Layer 7 of a small transformer language model trained on English Wikipedia (14 layers, counted from 0, width 128). Numbers have three digits each and are written without spaces.
A neuron's activation on a vector x is GELU(weights . x + bias), where the dot is the dot product.

Input weights of the MLP neurons that the questions are about. A number n stands for (n - 500) times 0.00073.
n7 (bias -0.365): 595500536277379617463322496709398449419635447697539504664515459330339721381247218280543672549598267622358500515740618689349548651519651727543406685407597461460643351474622410608630438580500516547733700474409545453323286661307643173452517480471450556393653642540531394569596442441433472546466681477374592616314515147592358708605426394417507488507600508375613435608590392383469511396714
n11 (bias -0.307): 455540601318322407369531578454533663635326387525429689670270230364372492602556547528472553547545457667535485543634351594479481316323424560631411485279866472337440397653385522316678363612459244485504537496295454536553535598496500328378590451575655719299285778572325431788511477377299636489447763524390439681677553446357590631574596310535425572656626720381621413558663328485748736604370
n18 (bias -0.090): 511737350395626339517517441493506612552662570547411352648646476571372500303564381507525463538644323623715648493540472493673514601552729585238147503525284594577308707632417473394613546461487645497604391551432572349525236435418382729497452489510549331515656581315564352535284362511486552316637541518435500752539379268500453560531525364528670472503454598531634472533287553448605448507388
n28 (bias -0.195): 427449519369448604703558539500540391676369449614518605398585675460427366427772594393376662419489496244423662719618226710459583383566655369463766489377366706541333579457448619288462432651422266581519404809289603300545253330413614376387729504631387463594524670481516480437793564476427369632456397496399515513460285687409642504419444471523395389399441500606369461731548585730855414496521
n37 (bias -0.380): 366756496462547321573537558394577474433631641608429759320566723504270470331504412263322676541512500500459572492469576483365452285761571753613500585250557436520551730798732777290549534733488444355632543443562451334341569612285426282396302744623562609327395391472534380293449392235512233523602460538517500695644588484378552558545653276678762441431500243270707450421650427434625608621544
n38 (bias -0.376): 675629359385599443563576730407637210705559503737281462452329651382437525304536364504586689350588548718241623267345339341584643341680676577562455375581476545300468786337413397367618712629421463424500662617550406385405630545431357461519504603416522748596379657600512455378616412366374645496536479630252784417451554480375645354524541467827397536625477711380377540298612317560678608289428
n40 (bias -0.224): 699842612462454613420451540241628281491243688606715223606351710599371373555315324380359547387434339685451559557584542403556362707858434756428370484496340567617364406512435713504608454571797399538673592277356635187496453336546378424500388622597264517254731668645508584545435461419384637363486457533504591669562614552484534443391554485476667368384635524460570324659466358412542361481643
n41 (bias -0.159): 625402425500348588551624562562525543581629602783497672465555452363299400647288507472451702670414524479349404286516492743308517541689578434482472450374476479626318458592363438516436461740392436549667477759555534588422400635447642658503465457385629370622364618464448447636503593399547596251384536437489510387370341614625632530493549519459345580563308332390576427634443327374393676406691
n50 (bias -0.212): 469466648577489201446577581516456316326391433784413404351650544466281469635657441530643407511627489321447560596615513775581668452489559658704652529492290546571466559721437627591308734395311550594628434612546558523420487359496476500361368576761462655566380440351317538560552333338402441406483257466553385500206625518351427456599428442574532728316566610453263652753458431490519467639461
n57 (bias -0.330): 544708759456474152640621404611554326724380595465235440736596517483430277456530445329269569562396546530468387550591567629438147129621630406574638598598566379315487555571393691237455436419258392587409528770441365380700434392487378541460607526540559645574559732560525721402634738334314309618411638487613626459560763520339448405388483438579352810531456550398464458845426541504699638358679
n61 (bias -0.363): 661722562639407248525599611541624580311441477603378525400534526478381374527291366649337554705611470557230566617545060461450542517496463434698828336526496518450404903702492730274542434421492616349534419757401610717616572478290674637571311562529500803253474478533335558583508745563334468718606619225478722726311429264300307249397416428543558487587594307312442652627255486347616500488256
n62 (bias -0.227): 307565608373539566541515440508416527407149566626525387626541519539391390512508378458678569447511500618567591329518526617285405398697402892457488718342478351609331565383307439511690682584554241314515439348714411597453440551423251744258462441467475615812473508511462829538443460286466691443551560327453570546519493400542480288553589437421706584326675432496453420700340421514457652414637
n64 (bias -0.276): 508544553500643696379508476356611541688425493496432569588607373346532135708423472500292473611500571512491450412560317365458458238424744431575808477492394418523269544440557538500586602353515533704614215508183680345442332562516635635346606557733485391621440576538476323569481473496457664418741584294265457731520446718452334363792606404500294609258511619581175684580385439466393504459275
n70 (bias -0.331): 676671561426632562247898676432642538509484546559553504484532604553608324487541415685434422608404524537172252221500412732293453536677426602383438528410168346608197561448424393512330512452649342496596458559507591417613433442623542447387209384708413513323516659601345729594572360500385383568550577749804480553389418610606219543492718616608458312567622456285481524347367535413654524720496
n77 (bias -0.257): 674732663647493575557627377303409383644568370686459430471449583567298686614610390652236605731535615460492581504562262580569465493467496419417748507444446368475297559525318368469479262236466474541511226397439824616391689526474435707563587609524664309572272500419540538374524493473371401418614419478613716385741423507423315351522545466471288592544593427358500518588504579503444639534566
n88 (bias -0.270): 420599434274333609484463674737598589705340507610519258389262569479472606390302430550296634403500258414643265480581234528290370557411666454848596758583696462531413684249481411473612604369515736658476492794392620475407529420367653433594373601590424739704529529520603563442275343509380766485527483372517524406454469536611369710460546447455368649657350516271359422706386407630782573389257
n92 (bias -0.348): 406679448446681528635555445371391455391492480704500413579523734696453214606294323452316519496549302496440390488570464551669147492543529632533468504340358532643791354527326563418627761385240565530519275642424669355415414589488662607462335484740360710500325516538492618412261530414415566618742716599537511693272613538611435154426724453668425516442622473412658362380374453361601437559487
n115 (bias -0.311): 564562442549461614436645492346635496705171550492562471469470473523504428763531400508531500732471382550462197508580315473432552614626558547524662481566312583496644801569601511256549347701518306486390504346561455319194426559391424693296661409742557681608411515507415702333450515492266618522642667407262392584566445541581396578287633593817471585504373320500390577561258458582456577688267
n143 (bias -0.123): 731365493551473527431603327676606496611522452569434553493607680598562504589298333609606404401532540575370635422601372537500550633478591421562496547523609714190372642832409419401394239497307351570438274554693649325232490680455681549511439611401524407542223556407496703620493415279540441573583559485469489638492504620358358229518436538363649631507573445255411265730546504646550511399334
n155 (bias -0.305): 524504627500551574392379500512739508240433398413511569618628387531402437623197271477566570263791741649333361496686395579205257523508590577393582393156489582460604496572435395735515388406608363450635329585628671609449370527554536546496514586351575628639396588588546473527475624548309543568487806319516574591372273493504362529492717415398290423629701568478216469460492537543500534446597
n161 (bias -0.241): 319745507461395718619749613356525504484384348606439576351515632481582338606645504446512321538757459443562504496532261466504375579511455623378582518515259496540623443798618428594701655510478476489650386511534645139606700649415439442452462543681553564401393355569339672392468292168269440422602532508649319674284460500301492630515666451330645469626622428264558489384359318518606621568581
n169 (bias -0.295): 594556526391484387566629578483518594555311794688559485532391687544438426504452476348299477453470337353418481327522428601582454457433534512619650600232427630564440492523533414287581283734567236860422474642483661319199421610748518457454367581575493788414659765662583508357334372475369518776487671424305496543524606465536524327430760420469639265594500547424263389591423581357541441663266
n172 (bias -0.312): 481703546371671687591511625484603600206317623369549279388714541549592376318654247372496725570642471534308446571462521515235460526444568485597531467334689381504557578596412634482566288408549508468669462286431475332350402680296584289478666680578573593477489639600612304541677561527398555465359700677577532537390532362713500352500678366589411575435356334507333291590469350535653559308638
n191 (bias -0.323): 574532872514423435438685672241617529631550558508474402500535766319484590385695318596403625344451496528275322567519423657591485284740572616430565316368465647477432306633269672433295496522287235593481359627521404500684462590620278784519659549587360636549560627443584541560459348471539419352535621528545554410536549330345439530512854438692523300319615622343485460525520500655512457574114
n198 (bias -0.345): 696353605400520536685727539637584504698620459561411538532399469456411480406595244560416636484334543643491364618582441672599462563633757612586314588356492476424456797430641496530284508489426476619523389638646450536333441626348385303546601581673441319340409563678607569691559598373384654640416467576289615599388326619849361318410644536504496424529611336309636374599265376228597366530027
n211 (bias -0.397): 520565561287434187478624358205403496516344716535486413508373552420407661469637508573473554619612552534302565511511301590429445178556448424461655511504566278225615610567422539500555485448596410415440408651364725122543546449638454607558259721561282757763492549471557683378705739508552349564521508633337449611676580471348457605519519462489417668535486654507486731480383451570543685606412
n219 (bias -0.305): 413488632486398630391619662437328533449301397512313348859382591548414488252628389379459362461322567408570214719571532508479485421330645653533435403326527377275524520575665462489364573547474356744390511597318675423426566471681776422726496696420433617665384440462544619379240645425336415433424500588639685621371374469456648577665638471808443761635680615377424632454254483545545663549344
n220 (bias -0.207): 708460303515425486477566530348454503703556448545362605470457414483474555587564370483629333500647503772460484490604561421336323470563718530438510812446389528503257617553494494586448459567393455251421422568341741456483512545510666431584527449532597605687524510602655517409522599413516444478451327409493416558452420673654604629803585531437452672445541732419340403525638318360576400343550
n225 (bias -0.480): 693398416179768664533466605375671208518459628623619435724421525397238219263436470157534606467436408453565553390540481588566577232592464491386422504581558439318581597638476544496694362481787535428554619558556529573204337692607468560553304613468366429491432551460283348577488727351148559820726447602409778606594658364373443532688710563622239585519421458484383673562400206543526298516338
n229 (bias -0.460): 508623434215184525603355432380433181556408465731615578349380548496636466201553370434430594464709544512420442362508268428487425307694400664513671409294587349407562366693775558327599504727672240458456450496446821404487564814352610717492467483330591593479525578469618697463549360394325338477622431598425740797281578706410660443588657553677442484321412629622558476637387398527571326470461
n236 (bias -0.348): 560546531291627331634923541408717496575549475551395405699614500475304328247579479328601520875350476492464667165508642594383320488389496341723547592492508283532730645586512539567488479311438163383553306733569597656466529381374450473333459449449461457354487583567471474684519552487463711821445465663376572545676424250533543088692349469475543588492578377328464425639440419369824450450518
n247 (bias -0.193): 188582444325393614613648426429473515468639652546486635589415640643240461388537333723489614342447691515553639500640530379523364577696444477508553493462558485471511582382444401278689224612493573262405437486461547614538451443278618431461680580539653566427421780550440270410535596334540289462620524387542536500341450511291562408430341548526408598473636441504855403875466690330630481441449

Each question shows a token from some text and the vector x that enters the MLP there. A number n stands for (n - 500) times 0.018.

" w": 454592401465382584492491657460579473487484426557583454506592425573450428455550651369603478556378394502356649651456600412588457532563490482576353497451510505472437419422480600554437625502543550598526570399487443365413782349558570546576451476526472372411581401439621431502464461622779623470465470601468432335494468520568600468319368619412487546454474544541395537418517454538518486500603
The neuron with the highest activation: n40

"u": 470640551368353485634391394383571359444592460387486533524620561435544487588562777412543475542454518523516510565506663348445518480572469347514449484582631335562462401488460589456481429733505481633429404472628381451469690410448437554414463454601479414481603414513474473406491604674529433663599343503555395529566599460415399522540342403400482592579506521437589565594448490581558309341614
Which two neurons fire most, strongest first? n57, n236

"if": 533408447582579483580582473627463553486524362361544490527498290507491371582549562679474482333373372576649434614335462447454558498447673423451534453486462293518401563369463525641489564488227533403459505514618413551570553372403460302524385494571502487491482519715524508463488470765543505386415391511652563382560456643680456635440744519470619502593559397517533526595554542433399606450618
The neuron with the highest activation: n198

"ld": 447270400484470527478376517517590476425346461410476581440454324507525602462483644683609357590487507416383411534289573467418416597451514587485411534591623402507499463525447573590304461492562494517398624442523500420318374588625509361436487432634580492480466239671473516494567529568592796583567693390514502472523504504638625539225470550528455514597582649543483566466510541549577543655558
Which three neurons fire most, strongest first? n115, n11, n155

"2": 413537529395541585504556422557457351512589517384501684520605646443541382525547690594495505461434613515624580499640693456590498501553319415585441324512555439553444347371555508462358426466504583603412529487607433613560586380386603366427522336637620426487598401519473610466356669665576581626439395498515428401484461461334621478441483461593574347468592467280674500478459494436484384417522
Which two neurons fire most, strongest first? n247, n236

"f": 517350488519600472653370610667439504497673341606466521376475365517632408516510475638561597483350468668634342555388630485562640420381303494587606496396464444507449511496362454469412491499444608483503590422616553457526593547321453415629446428590489289485482502640571469528562506754627502442423351598400494424487336531705620546378459380549529336576589457521491601443473453652409546527569
Which two neurons fire most, strongest first? n198, n41

"y": 527550364563468421649366485406462560537240469546638471429489373427522624524472694511567475420569470619281657451324705417439442350497459419503514467436549502607405545412494427614594520483764459533492526586535355451466662398480415650430424545297487485506520337585574551463473464687517550493483529451553482519353311479446590485486497592642474498601293523691566501572481391623459535491649
The most active neuron and its activation: n62, at about 2.1

"on": 369474688452422445668430472602580580387525511576384389560460393289654467393467711638469421414309470523617457546357537423428613304536497553541475617502435535482528349491588481487511550534334522546430416491697529522548627534696636415534510378481442515467554302724542496510542428621651507534543435399425433542590516538338591405474436534478529516459564582489500525593261600530464523491342
The neuron with the highest activation: n219

"a": 493427398562525450467267552437441594499334477439485422307429490493590624537512616403479440506686498540359559437451669402404464466457280431438442504640618498589439411319480331521452409517669494503469493469608292540430742396513358561503589534445488551472519440498463465457539507522592525492560562458688474600565401485610454534609491569402618539763349445583450541634501589653478414625669
The neuron with the highest activation: n62

"ain": 536342440500650364601586408594566487503423292569320655568591364513492605570543704579320585481527553562659569519458396431340610589572527432485449530499412438533518641676429436431533411367499658588229618400554397525589502496544398536487538466441588436443420315528369605540391513576744590557517389494495512478561531458355459475402516658587585366450604566508519581445526448366455458389421
Which three neurons fire most, strongest first? n61, n18, n143

"our": 442528437495544367375637520485518453452500395578586584542539542586565337468581706673459351428288444491525411651454337532438444569431592414517486435621644199563521344570352660461513415562511464665452548381446566494513616505466539459489393485448508318569519400489545550439356280499634515466493538522559504621495439519476608463440493588547543622516573610741503613505497495483490357497558
The most active neuron and its activation: n219, at about 2.4

"l": 560353341505462389404631472545596320437438563540579582457559417733537371567512625643495470286507495504580455541538459665724450642305414269442517451368624620377459393683368486631542539519527653451413568472459548478515534531464555447490529493532498574499582451620523351570444442682578539479456474580526354488564457372453401611467518486270519498553496569647505532464542524390405429651484
The most active neuron and its activation: n11, at about 0.68

"im": 564446538576425559355468535587381588544573585388578459365497499651525441523447620481439503460327457513666379322472504415463603469389494322462452596546575420456397543609500546574446399559576701375456700445408598552665658503416490600598475407226486546607425556409521413553552404568554495438469461648484421587317444658525417533607582636546546460609258472511578543537482381409379499655334
The neuron with the highest activation: n41

" the": 436378355574461480553504465468600525515603445445591459548517323706393519567483805589492587436447572485404421510505441504528471538437448506543451581519487436535559399460444489476510541529548484459406503553363564432460753549496578224494528501528532343607540424382684603561463453577697490520391465484429374462503405562508507484445455707505460526617504429465441571581548433442481424458536
Which two neurons fire most, strongest first? n220, n41

"s": 474405532384584516426494500539552581500573402587633572228562322551616557625622630438577253503510659499492619587409608382501496398484458554425518564579610418626478413429473440486454612450494384479527556387608474490482448546454442516401482437627424374597547304395403616371527560511622701565614359352499489551772506380312572484392304447541522531677366510500518369553431529551437562633627
The neuron with the highest activation: n62

"ly": 387403577415442508530379336432767468468394311475683490430448514488554495570537528593437544331506440526398490484493487577538497592368411374554559552454442525408631388520435482665390491454631737604500332470362625398442551557536584485430440517424502615612526226639535589613421615714712425507539454295466458404524423444436610548491495531517449561600556580574512518508602532579442323665482
Which two neurons fire most, strongest first? n155, n211

"d": 424432593515572414537415405280739487333601477463484404553582339401466413502548670635518356586525592517411637390272557569475508369528500473483453481507397510428640381572381448382505548486476668546458525360603515469546651639677507416462480435542427404620459311742460378667525558686694469494419400449592477375544516520639535538423423576601546478460509490408589537461596577544550443513385
The neuron with the highest activation: n236

"her": 481450627531417524609539426476538385459512316563499621321591226709652499612535664412534396507485660565260468472413630434387425571562398558494405627482530461539348586558332530511540442561592520480390546409489524396417581541509531523459597503458574450426598231692541426546390598601566456477428495403547297522527398490617443358490512504523454624545483611474486534571353415500586527709564
The most active neuron and its activation: n220, at about 2.8

"ill": 549598316454623473449562367500517375586418695368629491524593294521659347537532672551591472442492246368595425653341548578503519470463552416467269362568558382451457557423578512632423521489624487486459450471381524542429504542475406435556558505499559415474406521593540471517606486650432634503508513678436507606443512394483488509475593452397505697636606469647527582481514528333391454633517
The neuron with the highest activation: n225

"ic": 557576467569637534567532476538647545528549395583545489480425357344692527441574600522525503586415579619580467689338490510567597375360386547536540463483402447474527490504621362409297541531379398585269550352563555467533535553301342382595537409512545298380506520552600499543488569581473526471370317543464566533295427594512609426519437721480566442617524678468591546524545488615399309396561
The neuron with the highest activation: n198

" to": 488393403335522456453522600440379445513615509491516507400530440585650413568475549551720489496423462495361578618353534651459519509542533478450376517366410603532456403476591540607285584514498577683534402511485610393402661455426472505550426404466647293460495450565612565434391443728662476530367500393417473406553489456631422449451402708471450484509503710676466579612552522546455480448544
Which two neurons fire most, strongest first? n220, n41

" R": 586426112481373567452573622559508480508507408538555465569455363490474514465487719451451482512506597377429520574449618577454580447472598479503415405488611471364456378477506491584617558520430606584460583542543524366582518427507559503473591410573491469579438476492555578528369620818706539390400454498513511366546456539458541562458486481389562628443513573488470491499550480543480418315557
The most active neuron and its activation: n41, at about 1.9

"st": 445527447454568501498460338335619476523702433464731450457487529567513569551564708506318495389317487579366419606375446525638553470488578473706432538532570390545480428508315689511480536603536427507437640295514371545431557493460436399526537340621375439504535404661456553311566402678601453453503510576598653465561493501404573528375541480635541405423589552500591560435432491566533386563446
The neuron with the highest activation: n191

" was": 390526363449518507520497478446478458532403357573506520533630394610535497478471661423493491546568518482508415522499465615478542535496631561523424479456456529516475462539544440455559366350606623568362551554372562601547670594515632451641484411397337396435525352530527394363598495569715467364496529609326366300617460445506475599431506684518614666446416545657489403592591412436529390516492
The neuron with the highest activation: n220

"o": 545509442356582505518423495567554478451472661427638451374510305667469454590461631528378396438451381582535509483563680434443515564478507350474523394480548458582483430479438564553344496515488697271402709608703462552514484482550488645525402222525455469459649504551361520624403460734657628441405523551461465553598494570526498443531439466455529447572571492622444450786445381503451327391542
Which three neurons fire most, strongest first? n40, n41, n18

"ary": 471513525494415515585483405448561453493435394454699572444493231615640555570451561544547440389583603492432471512482647420326579616457337517377472402328601478579508441318337450626454436513650614579411408539574534508431688564429460460407386588451570366516511234682478604468479585613563506524581585531532524489475509409498424465344464543439488569650577437369659639479527498710380542440628
The most active neuron and its activation: n155, at about 3.3

"en": 479503428520643539471576507440546424571490418436505589430641293503362379610429641653571252339380646443629424586467531492418556400286462412543546372493598579683420624392584648395590589404602533493439618533498383476556471301586492559509514456509468470385572360471520605473268460705475534529545458353431476532548439610465450648548501501618536551712409558625571428624461491540400379512463
The most active neuron and its activation: n64, at about 2.4

"e": 512479331387449537450393527585621538462597528396651528393439568581422540534476617467465400322494439549428345461439509524633482598522449488535511339430628535501464338505545440648425453607565527465388489576638473467476608532582516525458509399499254356370559485570476544629497425734719553367510463516516517405593578629363487545509496596523685407518518392592543481722395639485506365346498
The neuron with the highest activation: n40

" T": 584542094337482420499474563513552559455482487478464420443451418603427579464538677463453505544456514474331556469416510504519450476486487483548395513534495540534539365350403592508530572469573579603463602534416414527502719480458454375580639430625458401565421369535556498468452550701699457419491580586497473495534418519548450478501497538530592568406538569428477596529485563509584569460555
The neuron with the highest activation: n88

" D": 540460104455400569549484513456548616553578437453467535541510450447498500482514785440456475571457517489484424506458467575567546456456578491519417458491586459508480389435462436379363552556441562557554556582528563569508615371504583387536683262521352367593474439535448501390435509790678608481395437583595462451566558464478481512490556418459501518515638623535545538501497505474492416464536
The neuron with the highest activation: n41

"art": 402417407359594462470585543428565536411472320493533671506556310435511533658528686598347376442413661550594543583475523447557548415360600536424482523460542430546361571481507650515485562352564594549387254490672612543489681478559512421577488512511417527401624400449452505547464556628620493579404301470360474511585540487518512464533618663496532538608276367504559522259637501469466502500392
The neuron with the highest activation: n64

"ear": 354557508371549428502622410588601592488485481566595621625414542438640490531576630618537564624386247481549594465503490346526582370501556441452526450400456514513473440445640435415463384418313685693427420477258476460500643523581453385434474545548572507376497396468527525596572451681533554569321428401543365508619483460599594502426458351550594504688582460721510524442476678380457372554425
The neuron with the highest activation: n169

"ust": 527389449424612524548521577685679525460618277495580603419530408691631622590611641496461506418348373537705480631448444499575596569389448396399345594343494470403450589458428548548322545456419748484520473439469489497390402551571350373423447394503607341456494604665455497463423554489589498497551320621497532577653579458617575421454519660574553489630485369381579386511550487401493387449455
Which two neurons fire most, strongest first? n198, n18

"es": 439586608336356489477497340520533711470592569534652489482607541551587532452454660409598531484563537588476574440323538388502556465548424359602425441429649509438435390377686502502629475549555459551388579496563229660436656372370331501447408358468392507523428342495524502421423472477676519504506458382483439563669500451432558452509633442510651486592455375527613475502451549434434565733627
The neuron with the highest activation: n37

"ir": 557458314457534530587564503480565401411401440546503536347427346402598468534628642588544456291396510475567463474324459412537444465531404599478512442440599310420560520619422530504481543543498413556346554484443531454477563570572545421509383357496517557517492560568626571532356383808632537588570277523655542400512355619527621505623464676462543544513559634586378524599410484620502316448481
The neuron with the highest activation: n229

" L": 526585146517376604469418489588584449499447472457598394542558310598482427576468746509504490462451540563458420542492517593475521568515598444560483462411501535350510362493465382628554513654541477467387567427470503477468705442452482504560612413449463497499550549567483488374398388643676590468472640595449371408651529406520605538506575426388597495531609479471456575377503542529446518464548
The neuron with the highest activation: n11

"r": 525401473473431400513466444543452388353521421493599583493578511531545352684409679568434498414438457423516405592616621503637474527595435539499439487495650596671546276488449479519510603447428886500398522451488480362344623463613601504510583386560462515630383454414498479412273365705580595568596467435524441324491488554449462536512425389405435421543498671565519543621443616540392527543608
The most active neuron and its activation: n92, at about 2.7

"ab": 567318506497476365568318406549541454433451420518427405551509472646693557639569429509546603487488648565385657463517450248570574595509637435541419382486535426452469427438457531510271399496399649513421541482498436376581625450388467700486624411467448361593591402424737482442527566485673347485428499430575452506578404471618491603639541434535553489546405503388521574575476770522391389516558
The neuron with the highest activation: n143

"ort": 515382415416635488559602443578789459424420451535755725603470402644566422426485747500415415484455529574349478586451592490554433353478571372465468413490574378498534519528358563477486508472409765441311469494499489493397571529535537364590529432555601536472436504474399374516346625466777516543426323573589499425582471420442505483427540477565649596450490462520555511440490453451547410575565
The most active neuron and its activation: n225, at about 1.3

"ion": 439470214399419451527548526515585437404678411434514432567572344536440534508479599420460468472439479479483546476490576447468531393540611532668449513612566504586631389483362547613602407462686584569500395543330383461367792545405472386414511450520517433526486375429469557488486583584591408478487432577591566477509439536465436536403595595540680429556443483500559544511621615458610506399535
The most active neuron and its activation: n37, at about 1